Layer 4 of a small transformer language model trained on English Wikipedia (8 layers, counted from 0, width 128). Numbers have three digits each and are written without spaces.
In attention head 1, each number of a token's query is one row of weights dot the token's vector x plus its bias. The head spreads its attention over the tokens so far by the softmax of query dot key.

Query weights of the head. A number n stands for (n - 500) times 0.00061.
q0 (bias -0.201): 575565706424435497377377571350633429533570537619686640556700543457434414422368516546479542484634537551419439417612268792445537470382554485414562609396589372318388340593490369524800423438368514476320503606427606338526394605480401541606557497696392497717560376566635289447628676805452504599616405606408345539534480384598578468673546541339366593555358602481382353373413532510358420404470
q1 (bias 0.275): 366656554350680463416535355431353479421528432442534422458380579368448608547553515560494535549626608603550548672437435585355632350506222551535605429392421703700429573615470532531445597704500529560555654436359374471473577539612538456405494571497460541515509679576540525637630536577441369721530581549512609294551555517441420582303689382450358444239387497395539420314330465641433474579610
q2 (bias 0.224): 420438451494547497467444277342407426447376370626644599441468726487638477427647560489363596438536440554529509363640460659529528601668555462548435417576669706497570378441375597490378467355294387399440532384530580529543457517590225471570570467497486722610319604491366497550478639702631412583654365537494430647605604396414245576697509275406490595503425548533446500534389521623459556509636
q3 (bias 0.099): 458488447443611527467521421485485521292536488543512523392572433512533495512427607467591420462577471610478486413538438349475378474510490711532409644408410460417460432540500525370470581444584500473567639536530487504417451500483411391468637555629443762484502485498473433614467509497486459530540414519569442500348606383529598603479405356392408572520659622527359415408483631543495500525445
q4 (bias 0.027): 607489552482715614611576479640382295693511689435460504472504550554421665493474483231500303425731507479500412425657437524582424612613457560403433183547438650546447593414416569799303416585534592324551533597561646645619570534536519418542366727504508586591391450511452551432550663580643160653496593625590460528540602429397528559458446340385117597508534577434271268560431850460772439476540
q5 (bias -0.095): 328290515694525319465462577342332352406576490431671452558457461414523312393527334647374573637490440494376532524497503462599517411386582650481597347447546552441542391222475528277472514584484566698507536533652565497647784305578514346612457572356738409349516573660512676382373355444564408668415600337591517516345580357728612468608438367520507482524538594604504448348580541503389538434678
q6 (bias 0.332): 551367441511553460500472361635522434662561482610475752272719486600657433388522524402341560288471532812413628381447493452618414743560589351452413451536661723515444681389372602456481357402557549433704461677601634507555396368637581304611238515482465572576311348486520342696458521489521401451347493351387442497454586594605514428352454480416262692608517711500078553553478527511546537301532
q7 (bias -0.365): 368310439463328483761427437547299422423593457518583455403506515534479638650500369599360545657386382503563500574348372400595491534645383477322533422391662503649299423548563428342700536639488503433481432534655503589407515649476719695515450635623437550500547559515378410540588488529405671484463743405562462491560289488641596527583540514528600507538526309323378636430488601389494733494515
q8 (bias 0.043): 506681483353694651399530437541519614484423593460674560512488524408488465391500416532506667373529426509250557599373518617335355638474490360645554526546470457801610610589708484349716649705355620592407469533442526460429464503458418522411469445372639515446526643701372373414467401481449569640579628515647241413596463457400617506379570483390516477538637522441622484663481603454488506541528
q9 (bias -0.103): 453517403264500395358400630486561638437539674321542469621404658408605496436672396512471530683413613636407442408671408476576656310319504415456469616543455420563582432551459620399567507621443616515706461308666477589726466519483377390363642382504812476377663552343537500395747559374380673451310423451618443593425443490593486649602409696471496280412637414321845378424656233588497541615578
q10 (bias 0.431): 412494558334477520432381506541500677549633404451509407449543494558393593481431555278478465457361494639619599611539574336573411614202643489588485614587556558597584534503580549553407386422407760347429648494558457489470551377467693522539556523375464576679500487488364339485427413623607526318589488552535519683545441670488246521565423639576398592350363597723401513449590479614372764636460
q11 (bias 0.139): 360619493487515452182618500409591469656468529519576422418407414535440523400500364310474423599572580433584494629620463430632564532350669556577537176455579740396436370533457547516316544444461581606654436399443440455432432584478635527515497694455589409404286497576518603653557478275512695608433567497576594400373436335341537423531545587526542253493397533463510617406503390704835450613567
q12 (bias -0.077): 507478407426687482479449472487526535388392539752726576379594490532448618553563540634641425521480607450362308554580350423463646558615556548416554719605570442541654509527631318473796668535362339769559503365439591470399356633436407510585493490565594454673463424442396578458264662421462479387690543606491539345617653427549402525643578488473562375365405553478483520420337432396208320397432
q13 (bias -0.104): 289603460487512491535621392229326545497556418559399420506553422503618568450400438658476778472324523506610516364487405434439424284620408375626708531285479487483476536398544559604510576673398556632220493571565488399490557438490520514364332627510380569373485431519611787487500519403535707503405652494368823347418484608450503415528529654355665514585394420497679472654460506254422620447533
q14 (bias 0.058): 551555510481313296653506479426353479430412384463562525503459391563494653500331515654490299544429616506739421347426503479377421506523378369551632709522675556738533483568500533449378367503384493552267487435493603392451627345259574536521544516572611458445610739397435487381472374701549724397475500472602541549422494535669326295410488482413608409533655289689520480478358581519463391521472
q15 (bias 0.655): 508568381554234385377493306583315703521500426596627640614512481670492436289531412434616484685524368481618860748546504294544461674556462547485666304391380656281533408404582242160613435387595574620531578343528522471448534199557440612597675447458724390597511737335340442481329519467635533324519548278389457556664632471480534581489681482603477363624518700308467309617173430604443399644593
q16 (bias -0.171): 384293525575485452486331601397610437512608588562675567459588620552494325441477488467423650472396327512440465439577475509550529669843584608466424510484552381363681572486443290450554696631583452446484471445429454609547494630538326524440644446390591444349460435558436552723711669558459236614364651403543487544380477381474313382713600414357385570790315543506378548596637643422535510435454
q17 (bias -0.044): 559522482516455357371652426500533478631461519608354249522497516244573500659627442427385500599599606635363512589522311482602417685417576500617328622268548532446534418576423269418406355516621324487603490433272572631621469537343444613559580440481307655416566778449506680497509631598469377524490467719579584326358548596448453374620395635575342425427506627451411544528532546612462386448484
q18 (bias 0.626): 232551400695568578626589541739568626522440489601364503469511535475524380578383450348648683339551525503536612500621574433504468441347557545476633341564455490548548468405611463557654526414388467721605553361438523177544571235500572261267366562632605323259543596500523542723417483529426403355538610535680582193607486579745476695460727493324553560522384585423365526445521470374424471681658
q19 (bias -0.110): 644405522416618475677462429538473395399352513300487438704648620517427549561680446274427339513573389754401445330493451420576426677612591488484579316331691384324655571510241489569426380300456567420749507606539506394636374493569514330594705374560500484383440315467633301577642382489481529266490640473519582617472567506456464635490427525462301349667455534506525577704638641520517584641527
q20 (bias -0.004): 575405468567674535407497398619387471383482526351590474474474596541649555527553644513572623519557365419542571464442401319307465442698427695562589769435484422592420503442463367449445617440660407588544612480525489402548599429480401567551429344535506637494318488445456456608477537549596306587645383509494423480462368538375679365598517429329577334433511458575682472595303590611688546525389
q21 (bias -0.016): 466462586659609587497505555457626573428706491503503633355449500488485538546482466497310421361553521523552532400381550468407539488305409411555591478406578390319582322456552609549386385527449471291603439539418460447570337567494457363660585645479305471518395500584654470614473618678654381366638451378624729271355331344521485517465350494349530613369497436483468449695512633566637636474545
q22 (bias -0.382): 493554611335491548569351469523430541480520656591571440535493590627477466562764448697450520512621565463487478611644547642296617487493388461319582661493490458408227461466563345576707435627647349497415389436364463336245613548442547493425660473413490754453515428609521395587375560343610271586626623342450454370464493570493497273637426610700621392382540444612622599545399556477400384385292
q23 (bias -0.029): 436262636547338430577467543287574549433570399475560577509487475585475441730635569594402490592428421394535632405569509551549528427500681509548395363717669594483566445510332510280566370373563416510513560534616636441476393693568614376668602460440442488356706487422452360610332506510534449303657464403425276371602709717551396446542475328471427534670506468611337626531525670415384526536560
q24 (bias -0.163): 301583461422538592623408539634524460508477366433543506349372575395552609497538483627428622396692558503411610557509492600479541421403491395235520494468525604506552634418497432580744512586519528479316520468482410410421537794348389554435541622445716547517621423682473424335500446411379624562517431566586432426570611503417486517511430402527479406385309728358594531411526458494471469721410
q25 (bias 0.280): 485534547537484577403384530450634570442606480585537520525374449566617482433605560441470566513344615514576381541429431470332523377378543503489595521578632585503578484545431494520554337517538446654440339497479436463472409446492333429492540389409392492672524764460465644443430500374467387367673603520462549283387328626605344547464668605465480359545484424546752200450595426560387665360623
q26 (bias -0.069): 573455779529567407518563570518544366635633537551474655551347277543454595372383647714328632568538373665523411574421558410518549595512804535450416646561522631500403542327500384579335433469649163420474416409590565492489517570511503470383587575517423481628546500460541529540489413533550558467703456400643445385402434489471444558470477395603474540512519328415454455534506539394494587437489
q27 (bias 0.273): 609497306324410612562564503475496638512396400569476608564614390538362346441328500314653417448457514623447503611193343355318414783489575471477419551608329445420282525306483467504525416439373416411562569582637562477299710445527578622553545482552779378346503266507601517658592537438543695515442428452536637641446434601370661629467524458383434259231716665332515489598528384638572420377669
q28 (bias -0.645): 419488682465500500575583520361569373568559556497576477442524535320435647398416539777433522442400441506539291384381437511582337538290506432387411681482725608484516440390529337594488406595497466445284456614336575497537434624561309427463539522565433508468241422403525607582552613385437402434568402523500557448587604508419483432579391547603509519684520443514481649407348664323751398523465
q29 (bias 0.204): 511451508695606592353453662638475621664668675900433657612546359464518216554424557321357347473361333548493376515525390558511393454407558500316559579507504711496440516194315477562414459371453793677447525774433637563397462403552650622627529533373385608428701402419594453472556531455641348293588298570439612507451407383605569415391514577405407614559530457368431668497450561582384608667372
q30 (bias -0.069): 706360689426436506395489527360481506563522369512395768607394732584534419324623529781545458573577444572393485465472578224494550522406386618533296503306213543271438457536554602465591480713606516616581428337562555604605545438362433490413419539571503577491547533506391531590537476395380606339522568448565478554557475605576400393255429538535544300545609551500527464521553485410500327640578
q31 (bias -0.219): 350466591616573554384738546325483573400648435238388597456473456558531596573535600516345575523429424470625640500503454533715579339479537459470460616303753588648648308440510616591504431426536471266579332686697307538802411399385500606460552489483669373357439754439422455493524426468477537565813649653435264397478421342430483457414452494570545606560468573484695443570352388538446690602380
q32 (bias -0.245): 535447524745632562577469671516458454595617434566578376713573453535403536478577482608575523455376560512420374467519521485435506554602398623697395563634517291580447541323442366535513657562619440474272465497417417429326558556525610706427389378484469428442286450456446487472543401254405736540478458263500590583689503387679659415533447571720704368389587426494422596698379500415453427506371
q33 (bias 0.061): 475517237525549428478543503658321404332224472451563500607387615539654566504418670560670677596399648507389480664375334530409584532595356347470658634712481361814433500668480489518445659421414500522542320270478454523551568415593453660493444393497564333626444563733460535545528541430558410496490473528654211510396489408347421412335399299352674432642390411433662714665426453570771390652612
q34 (bias -0.455): 380540427478507479566409646523387471461318478496489464522330687419214416474612423791504747434546751518185521557558571588591670183592480609656298547615532332419566476546571434304585527601706484573408300233419490493561461504449269466568619276518619528292490352493566686533660525283625685402548476522588732364408474635346421436525320479753649338638402459584789593529545546515453369433415
q35 (bias -0.228): 485654654301573619545390497438438549608518740418482766707568511607329393543424449672725470658736629428500420396581500469644568261452353533641392557543550479455470635418545364496541406601655315308346314546556322537576307820307375407528274403621304517614520356617551500592451825605490626523546381507623449535536457470456469336503518389555435443548449536534707579377788592589447358531350
q36 (bias 0.365): 516386819620444515572479465783672723778613343612468614595585464412544604504390393026479559349446774612614570558448500638537158640378526638442363564411504718377508578258651470648344572205371381392669532830597428526741275322472430433585391622556336485293519581472515500568524736555430234589524580560462708465478476455455351735523436477302443534417443582358245546551508500677448390546404
q37 (bias 0.426): 530333565437531503715546665663428500671474522622522402515340769500371515500391472508867287486592389273733558799412403560168496341500136606486507484369500708605325558527650575409384516641507457335519708661353385590482479250496443416235433423452408549475479610280409463478413551414582425661452686397351556403613567743560450646475655410462485496569570534496333531507399386522683531617541
q38 (bias 0.036): 454456639652593458665680321507440399589529588590532646452656455448377446283510482367283368506503422522691645513462591559764393519618423623425804353304413660507388575662428469367368339630359311550585487583395427497509513510309457460531337669484416438541567503413280379584596627411585469442516475677447477440578542482391387463550461521583382503671654530525423554398412609652407568382665
q39 (bias -0.000): 576408483590570674447470744392618576569622444460584582488503401637506487513541438479394490301516406557433488616334699360516525466578554462461457628220467543356490491464536480554507414509432619452484475679595392407506533612650474406313425617280413464627559322562550233624380775664400523414596346571577497576546425670598530587491391500401450587416559418429564500359522637668377614679406
q40 (bias 0.058): 489451519640510581426443391563509434587390669374461522503340553391419541579693564497685620479379492387540522366304484569396649562477439658683549417542500710500488405381481619511380580280458619520514447572371466586427505535525566334481599729508578543554637666419574514500321569509649470592430657500551548339433371397366478605508422482451421476587449489489557512404644470483500403497584
q41 (bias -0.320): 615401683579469537551371486468598434470585630668371580354520542582536526483597572526448379593634458597368571488328277516651520466603384411568426533486446291571518508389527428529532316610604455520444424349494724671391407654411433302446449423402503476478455524681705565626533539518448416578483460553382631492438528471371423408405525529500480343605473560398440376561585559539442509405407
q42 (bias 0.122): 643518417388625636378536315516672537464594594466491457647635643309344419269437355407452493685539666470424582549423470548465575456451530491446567351440503500572562523649666510474474612371494520591478340441386556599597597398712539587455500578621382509500432520398462443357386543641524327536550539447512414582448522521408497497473618415686595724228340494506624572411456281378210435599697
q43 (bias -0.138): 524408349390354590532394678439520608545409473587557631405430131644540538334632528638386500500404741615449455417444632573641426654423551454439490514628672480444338565528674380452286412451588557486403460497598569531529549440721799261720426269460583455494478358470450507414362418616510493528586589556347442337512570494554282587429420443534578787417392371506267475602608532550546356426644
q44 (bias 0.075): 408409582397524389534500512602405522540532632641506459554649599452272564536245369577493507573487448614520462353567628343573635558564538491636424554477562510544629515252519633467355333475646640420506474618611548605403628473529474316593494547683361601644306394564427471564427620615500517469759500417405395613542225536536497503590567204332559635403537526276555490345665515680503605590629
q45 (bias 0.128): 352672631459566428503631532306349552508527667535358451535515279515583355536503627514405534464393440642458641534371554571586429485608587706514488425386503441422481451537388453494624547497576434644720455444261642486443313450561552478388372497385752528465629425494556491361369381372552560453450449397653644633412423653557477497540736539600644363549393509579369466515548494482612460520562
q46 (bias 0.055): 605681272467648538313539525583379370320244641562607590543274364182441646713410514631588624695580744525421482477697568599576348404519600367493417535578579376516694367650493441436527453710364422309493411431295483400489414500355489378550544434573651356468580523324340530595533630403579449566383577292673369514354530379717575673362610434598701559580251545507397562482411634212675442458552
q47 (bias -0.321): 521383519335722552444537452403367353372436250434647768565444584496364708461625490697438603434453609672372572289486585651381778570416454575689555596355606327452522422274598496353574589579659463402479366424658467592544578544569594471609496698671390393534470563636487344245465545607415507571605603434413461626464461619486555564517430540601426568274627557470519128579352588489691437695377
q48 (bias 0.018): 626803596460561449535561384418660514620449292471174543414624388704591647622441572487361218466564621549615705360331521497564598693470417351535600304559676493404554493432482485563477292329490326338478577431572452456521669600647721349768394496616339684461283288413497342511457447676468671411442617471660326589369390517644298545588554521429460516322573522371293462382518458518414546269562
q49 (bias 0.457): 559299553395574476338613317464503665651429487424522657497574522343494636458529527354559420542553510528445500457655596469685282388353424536534641361606524709322581529430417412569426615456515629573555702522503518455677584399421408599460423587436393543587373476294443819516450481564584456371697539399494357531524529575474435589346557455556523761387527731445407634340188448484443591549590
q50 (bias 0.294): 555272440395459322500424633516419500520516529608389472463449541465687440439400470478411590527444625531225361639500408540398478414297414485479335719561476472725745518546669405575460571406470810457385657465473575408330445406425592556595503393430335555559479416689431481399450562557540609672367533528670458661538650554448354674552636614353349404381515552603449339628324393490509457604417
q51 (bias 0.353): 333525630365604409564503456383570450579474543711429629469696500552611628422488538556387485508464630511468603506523420673559353325305422404387635318642669511566699563473453637453398636424305500479607431429431621484550472630415465598483341647526617568528503521528484575489737567630417433612480394588390602422630486584395581517456460516529497478449533538462417476424607467592293413483336
q52 (bias -0.139): 194489556522537391570526571548459365565805405384442568317595587361300420393582455324477607569417467612507504383680549413688577599454334632356554566338355655438408386568655678440622616389531543769295639475469431466613408604561301621299761447318712639411417384645386412631575489412525578752602531377521481411584537579548585609493507435444533398310559916451382673396684504409417393654365
q53 (bias -0.316): 503557709413589481543574483461536352552421670549555517683260468582442385553636558477503512563668459472580401479463455475530532462476443468615372602485644353488506615488447284387457589691649315578371488483488489451486570586480563615266582594532600472548379602445456573425540463460610251491564547610478598364524377519257483575536242694491579356485569367481503414460391553526546457332380
q54 (bias -0.272): 503214522537573752514416280493351338404613599503571553267242439710561528610318596581283536398388459539545493374617539448469503524627559396279517360500744533457718519320405324469635418719426532328541663715514478465323300464423458598546575394561493613510487399386558234605580493675490500633530449591490555411409466529627523471484503567629473565591416459335358610473589468612544731464595
q55 (bias 0.197): 340417434306617468633727652603388515539494390656494398602468522443453565669557476414461530509503494672436692546441354461714418535365269584397574447617362708642401396487391553523388673531408500646528481534375438430482591354574523591591371655365510362393447460391423491453342340404585493533572530350575612558671377532526448554249544470455678537533464526491385583383547355393562428551764
q56 (bias 0.004): 449595521690439608556486588468257421444437334500357546479610432462319591589605633572626224529623349773557540409432464584497437375654456581539463457547547593292434428451548437343402398662550589338553547547451447626542527437485674399576478631615463479476400321469320721562546347464385410284347530677339494561517503606503409362596525515529639584607660475587466470472415569412376690569588
q57 (bias 0.150): 707671201568622590451582485487456539486356459608466524454553466615342519491525518507439464421471547369547621707546512702458372488568217428545637569494393623559415592532581289373666484622553556658475422454738468369575533326583462355374594663528480372443350576599441591618662527464392726325370349266610585500468519544472588366500667380529560470519385456423610464488560515475497386542366
q58 (bias 0.354): 604505433492538416442481500595503746561558442473434457476558530357536457600330391450582437469404481468570607375554492435557247514486518584460580546616335530457564599517593352553448544390458491452588583579517335405529481361603396565516610480437337521316231357535368652555419460491452427584568654636495687481639591554637500555468423570562644574511531612503471610468553613346495477624426
q59 (bias 0.243): 648456443484476524442526459724701566540565490542494374367578333548439460497706537459430405533357665336602462577446578605400584329534462407562686473630524519625541361520478507566416432443521694490503710420659443542463528276300553360600396645359552629559412302497506416244326541324478270565590567570469490632551720324471419636435542518645380697553356533460469439598545404278637608543635
q60 (bias 0.506): 485395178269473530572670441627606514576453350425273486531479440468575511634391470186629440742585668452486625633222497582324425539504465470647507703389293648729541559600486591701507436469416504670765457532373490397490500282633694319545464657472473384593574440504695496667549465519617523553518564292599388361605672389475535459356589470357619435552561496418339564416536343689394422732318
q61 (bias 0.127): 440494511585402402444320554661534519500606378536661190481325399767625483697343466447558590460554378497590366677412608597520500398665553369500497573527546386704614579274703510638617649468606420384305536484507537349522204424487490261748487462582507544347540510559416527484626429600353518427464528487337517385561513543400362494440474497368520525671506567431606759448662592385467417503500
q62 (bias -0.293): 477205550225506434342449585477450503578415555442455497516581552558406547575645343704343456466577513537414610429379578565420571503517381494512741479605650494555425443594525641586575411554411329517627360378456612554607466746676390487575490517542469645550402521850463360564439392548509545418610651372478313566667601540349245388363535491437497528577460368268723473475520484422590646463643
q63 (bias 0.147): 526356408321467479571494512601464613625516658557602403399359519494462443461357609408500540494566445518464565510481531521682619417467787509589638514384280576527240444337494483346530351409458615377371371690601422464525481378443467510612506604395352305522600565614560565519557613662457356354666597306451438700423687563575456488340593557599374754374430513411376419447506694779506675503599

Each question shows a short text with each token's key, already scaled and adjusted for position as the last token sees it. A number n stands for (n - 500) times 0.0022.

Then comes the last token's vector x. A number n stands for (n - 500) times 0.019.

0 "1": 552413523605500395513580520470416496494473443447491542437610447524455490529488563462591459420506457449517636423356579483462547400463467522486494541433441488528465632475464386530370441554538500
1 "5": 699319525520521415557704398487400376471463471125582547218582431629540572491462584330681368511559538328507678400315445612455659352561587454458752607311476544455578727363483334453397269491586485
2 " lb": 694327569547526413538666422431443336488530564150592535267598505677496552455474583365683372572541511375506710386344451680463630355548621419470726594344486494427520744361536372487377234449552445
3 "f": 730318568532517465569703417429424346490492552126567518191589479631534572432412587333718395510554553373515641356329437589448611363570672443452772619353518546396533703385568338483430244471604478
4 " (": 677345590545530442570715451462408376525533512123588569271600484650535561453460581341708403500607525353490690386316467614474592378502634443489754590347442530435522762385514380471412236499589479
5 "1": 689344563497516429549689444463420366479527513070580532221570428654533567456454563314722374526602531346494689395367450633478615392537613445470758577349470513394565778376506356464415240490593482
6 "3": 728324541489520438533716442446428389470515488073587506203554439656532565467466600301740364501617557343508687387347459620473595399553593431460771598355491514395571772358521360473404220504590469
x: 435556399521581484482474498562533600262443394460508459555399598471482503501465619787733564515642405404610474352454585581437362486530381436598543416667569446545634545300486485488530578544526364451516536344529472411528445596443393482444463414517488517504542633538535427583438529431523507326481472484489484528486430489576566418572609428550494352492556433554843402477495557453484628511579
Which token does the last token look at most? 2 " lb"

0 " after": 542409515608493396507582514467415505490474443446489542442617448529458490526483567470584472415505463446515633424348578485461548399457473530483485544432440489529460636475467386530370448563543493
1 " the": 719288512567489457515658359503387418443473485110583562218584437676521561451460543351637463519569499306505709372283402650443627357531611482448691571329458514483514752336493354476345244510545509
2 " ": 689317501566498442534688388524393361457516480137588537269605427687516561463476569332650433545605491293513688406311441655422622376530591462525770554341455528401536795327544400481398297488543533
3 "mar": 680327511566492468556675380474414367452536506187568518300619439684519600444459543283662433545618478314532674379298454638443610371547645531482810558307437527406503782363554392463416279515554543
4 "qui": 686333541516471513582694404475416378434567504159587478264630389698538633464461595325647417536628473321549674389296461644465646390599618525456814578270480521437530740382519396408393290535601547
5 "se": 711307537521468468568721405485409394498529496174615509251586406680536605482446594342703383576597505336518654381276439620467626387641598495420784579308478521442513780364512402426409247520647525
6 " gave": 676330506571501487504695387471401382509504538162566514300672450704524644408486594348628457538534495309504650319235477601486606342563608537468742605307433493541546761349500342452369263488603480
x: 338559446504585554457436467539541558311384417480459477577437502448512482454462630933621581489683476590526495424606616519428392386611553396601516443508705550481515530414464557547578526418493351465596470320519533517506464412345383536502502456485641428448513587478479368517512463380540517334441493376502537484487562523563519450588541458551488355475523452472796452551542579501436570533535
Which token does the last token look at most? 3 "mar"

0 " the": 552405518612497403506584510472414502487475444442491541432615446528449496522484559462583480415509459442514635420348574485463543397459471528484482538434439485534457636475466384531371440557537500
1 " much": 695344478584507441524677374454397332498535564100592531289618424701508570428428564340678460540524516297508606359304423682473625344522598544453698560301459503452493754344494380458382301489547475
2 " earlier": 640309504574510438563710378446390339505528500088560549264625445665546561454428604365642429518568561265478619360303397624451618362496611560480717595312445502427515777364519353444398288524558466
3 " K": 680331533571514515571651451459463376461468495213611483279636443675489617445497577392615449532558504326533670347348402629418587373548625487499707571313494506440464774360542362500395255532578501
4 " class": 660318580584505468565667425461427342500491531176584573285652477662519587467424536380653406597603502327498648363322388634448599372539626480485775591353477489452504758369586355514408270463557457
5 " of": 719317570582548440583708401478391339509484519125617555187666460639572632449401556353643398552580502310506685338287410597457597373561617532523747603327448488481517794375513346454403266441614487
6 " ": 685337533574544455574735423507405332503507516134620537267644437690529613446448533320626388542579500324510680350343416601435605379554607476574773601340477511402514819364565400485429308470590497
x: 387521415553569432463496495679500527243344444487504496525436478451486509491467560864685470525630448530553522426511605491453421557621480482551494425568580432576615500412451557520523518495494482454509556366620461498468399582548322457462496315592573546409576632523597361566488482387576468248464415421501464524446529476520508479577566401549498344563588507532809397508543514426419561523546
Which token does the last token look at most, and with what share of its attention? 3 " K", with about 30%

0 " locomotive": 560404527611506401522579512461408497487482452449496541445627446531443506520485558466590471421510468431521626422353580474461539396466470535487485546440430492537454641479477377540364433551538486
1 "s": 732312556530517428587711366479387383474511504103598562220591411624535626448429523348684426534555539327482652356271451567445646335576544491450701619323463548495526764408514308458379245443588458
2 " were": 693321518566512471563675370497370400504525497144529551286625440669588608447465546332678428515581543230509646340273467555461663324534566538442706605339421556528544774391514332471413311501579472
3 " introduced": 659325501559498433537696361452411363518522548135540541304657427696586640495472577335620421497538536264493617368273477562489626306526562544436671628301411559547536744416547339446387283517592431
4 " by": 669297520573522415576670378455392398481506480169563522252625442668600607490426548368633438545544525297500686331263429601427657322548603527424659602310429569517511799373515358442364255552612459
5 " ": 691326511579519449578721411504385376488530491162613509302636425712560620493471550305638435539565495292517692364314464613445636336537573493539723597316442569450510835362535408467417303516584480
6 "NZ": 678279544569514474570680400500433360465485487189597530282657434684515629446475518298624393519534523288550662304305482592463613337558602523496720611312442548397518764346546342441427259490589478
x: 406546380605624489486399508584564555274430373406514521539280538484460448514420563860607467541569476519612455474642496500498378448649460462619498346593638505464562513407481558512559536501511378514600545359543499423503431514445378451493542400495561555531622525532490307548482462418518498367448539462523440502462473542549606460460590469462486310569554518499841415493531578417478591490564
Which two tokens does the last token look at most, in order? 6 "NZ", 5 " "

0 "1": 552413523605500395513580520470416496494473443447491542437610447524455490529488563462591459420506457449517636423356579483462547400463467522486494541433441488528465632475464386530370441554538500
1 "8": 701344517543529427574674396481390386476445472122571541213594454633548558504451591325691358506551515342518668393302439610458641356570574438445753601326464531468545728349486368461385248489583500
2 " October": 711301545566520417572683422447420414510510503157580558245659453651535585479432544346630338555541493354520711402310434635465611374561577458486768625337482539455510725316480345497376281493601474
3 " ": 697373567556546416571712414501398377479478497150583563265651462679506575480415554334652286546599495332498725407340428625448631385550619446517836670365464555433546748340545396478355298471586489
4 "1": 688372545514517408583706414491416367470467491131570571236641439645512560463408550356668257568586516341502721419363422643462653404565627459472832675336449516448559734352528378450351293472594499
5 "7": 714365534524522400564722402486406388462439492141567537214630459644507563478425578337687266544589524359508725431349430617450618403574618443462835699336448530465548731321530396466349262465590492
6 "3": 733348538498522408559697415461433400463448476138572540207600445644519539479422585334688244523592550344526723403330447625438623418595602428451825701347468531445575703316539387469345256484585475
x: 415609425503551521513452469532542588283415352443527499564386603499465503484447612753766533528692453475601495383482633599450396543582396435653482326634590483503616510369471468441535568536525363394499497304534491388566425601412435441470484378523481474524524667532542380532493483436534548390471473482467478546472468487548571452561590428558517297451550458570776427516501513488441588546561
Which token does the last token look at most? 3 " "

0 " the": 552405518612497403506584510472414502487475444442491541432615446528449496522484559462583480415509459442514635420348574485463543397459471528484482538434439485534457636475466384531371440557537500
1 " Battle": 690268517564477390593653410512445372467528503213619558284635445656511594463445589377596432602555517353507675378321447667446605399523619529485753584330453484421493713348526380412417305472600492
2 " of": 695262557576508403597672350510381349483494451179591555215650459622547617460387567390627394583557497325498699355270406654470624374528624557461752606337449489487489749390501371427396296447638519
3 " Mal": 688278531569487474573659387568469393464435450180609534251660447674499596434448510363570420571560462367578668326271386615441651394546693503470749560321498500419457768385540327451421351491610554
4 "p": 702266548528532452608670398527459336471430462173612537215648437642495613421475535385622410543517496369560627302259389618430662401590649500474767586351543489392506714406567400414470268443621533
5 "la": 712257559548497461597693417543429347512442499162611535223621434640543606428456557334616410530583484406520650323230423621412639379640625496517792587332554476402451756368524360429468294452668546
6 "que": 708258579503493487582690392550443390490465507195588526189656388636521655465444583379647377548557478360529641326294400602453586391685630505462822618319493497418486710376515354393433251469664525
x: 457564331494628469461456421540434583270409469480459518602365587499455446465477616832616562497577528526508472421550667544439426509540538475591421454585643516551607510400432514423554501524462495500643475252562480499528521454375393377563543279497517470570548664552466341548464441417590497364541543483527415552392548470554521440430587472464544310544585426591792428535545519479451562506541
Which token does the last token look at most? 5 "la"

0 "5": 551408524607499397514586517470419498492470442453490540437611446519453497529489563457589463417509459444516631423351582477463544397463465526487490542436441491530464629477468381534374440552538496
1 "0": 699317541513544427572672391483408405467448486121577569184588430635544531482447573344687362524546525326530673398313458590467650351582557445471730602314473524473582726356499312464383249469558470
2 "8": 698337537536548415578649387469410406484422477149566557188595453607554553500443586317704332485546526329530675396299459590453633354608571440438742617329471529465569698324511349487391229481569472
3 " mm": 689296573569528411589656416402438382549509541174585547265630499646527612440465576351663369508521573315505697406300469622493616342555570469459720613321501515426584719356548328526391231473545387
4 " ×": 714285541549552434604644370443449362507511536147572560232584470663568629417496567300697369516532536317533686364343422579476608343536606465467704605314530527432587728352504340498419234487524419
5 " ": 682311523568547440548682380462439336501514553117589555248609448665538615418480556285679385530573526294509681376377450586448584363547579474531733579333505503371553777356590361514450264455511475
6 "6": 680284501541521421550695390447443337498472531140597548225611443628518649405496551294696390525568556302510661382369448570450585366540577472486742606330481483373543770356552350510451229449528464
x: 468523367589550482518448502574537574232429414468443430613362588462490544501469605859633500507639438442625448381537534494463351492561452434611505437688555427459629516408449456503501601514463369431525576360517474474515413544502398398478466407528518510522602602503504452548459521405559494303469449483525433557459496548610603480550624426604437290546562451571761421476551549436455611480571
Which two tokens does the last token look at most, in order? 5 " ", 6 "6"

0 "ic": 552402522611499398516589513468416491488476453443483535434611435524450508522484564456590479419510452447523630415344582477460539392467472530492480542434438488532458637483471381533378445556543493
1 "ul": 714328558555535473596666385507387370474482539126593518239586439689537605457412559326683424571542450364499660343283474614455682324589620472459737611284472534475510748369541361440421306477605521
2 "ated": 693272555529523457544707388484395388502489526112541498242609422624563628477411574342680431496516522322468656337278453590469596317528626468426732610316494525444519741396501336445411241504639507
3 " locomotive": 687290591540553435611658423438396389477523553188562527257643435620511627460425554408651405540553565283527609319299446570427578360606574553453688603346450523452495756407569365493410236471613432
4 " to": 703257582561516482607704392483440385487512499160584528219647425645568644429428536387623448539482528277520671279252406552483605372566634518430665639325494548453481781380531336451392267474643459
5 " avoid": 645311513554512439613742454433429393480551515115576455271691426692576627416446547368641442513534575303508698324237433623499629366546626574465680594284459507497503798388505391454400316523661403
6 " a": 675277512575489453565704409470427429452557542125595497275615438721528609422492579350667461564554570275536688341275406617473616317546653526442632595319441500469467774371501401473363265518597463
x: 406523413521608502557448487509589579341443433477523424520493506489442464525419557842631514552581399467558506394472581521455410496605524499550488426609627437493573492410441535591493542576462499505599451257622523444389395502466393476461495374538615550463602563517500401609491406349541576298544487394553507485486521413588575423557518412496485295437589506471880484494583624407419553501601
Which token does the last token look at most, and with what share of its attention? 5 " avoid", with about 40%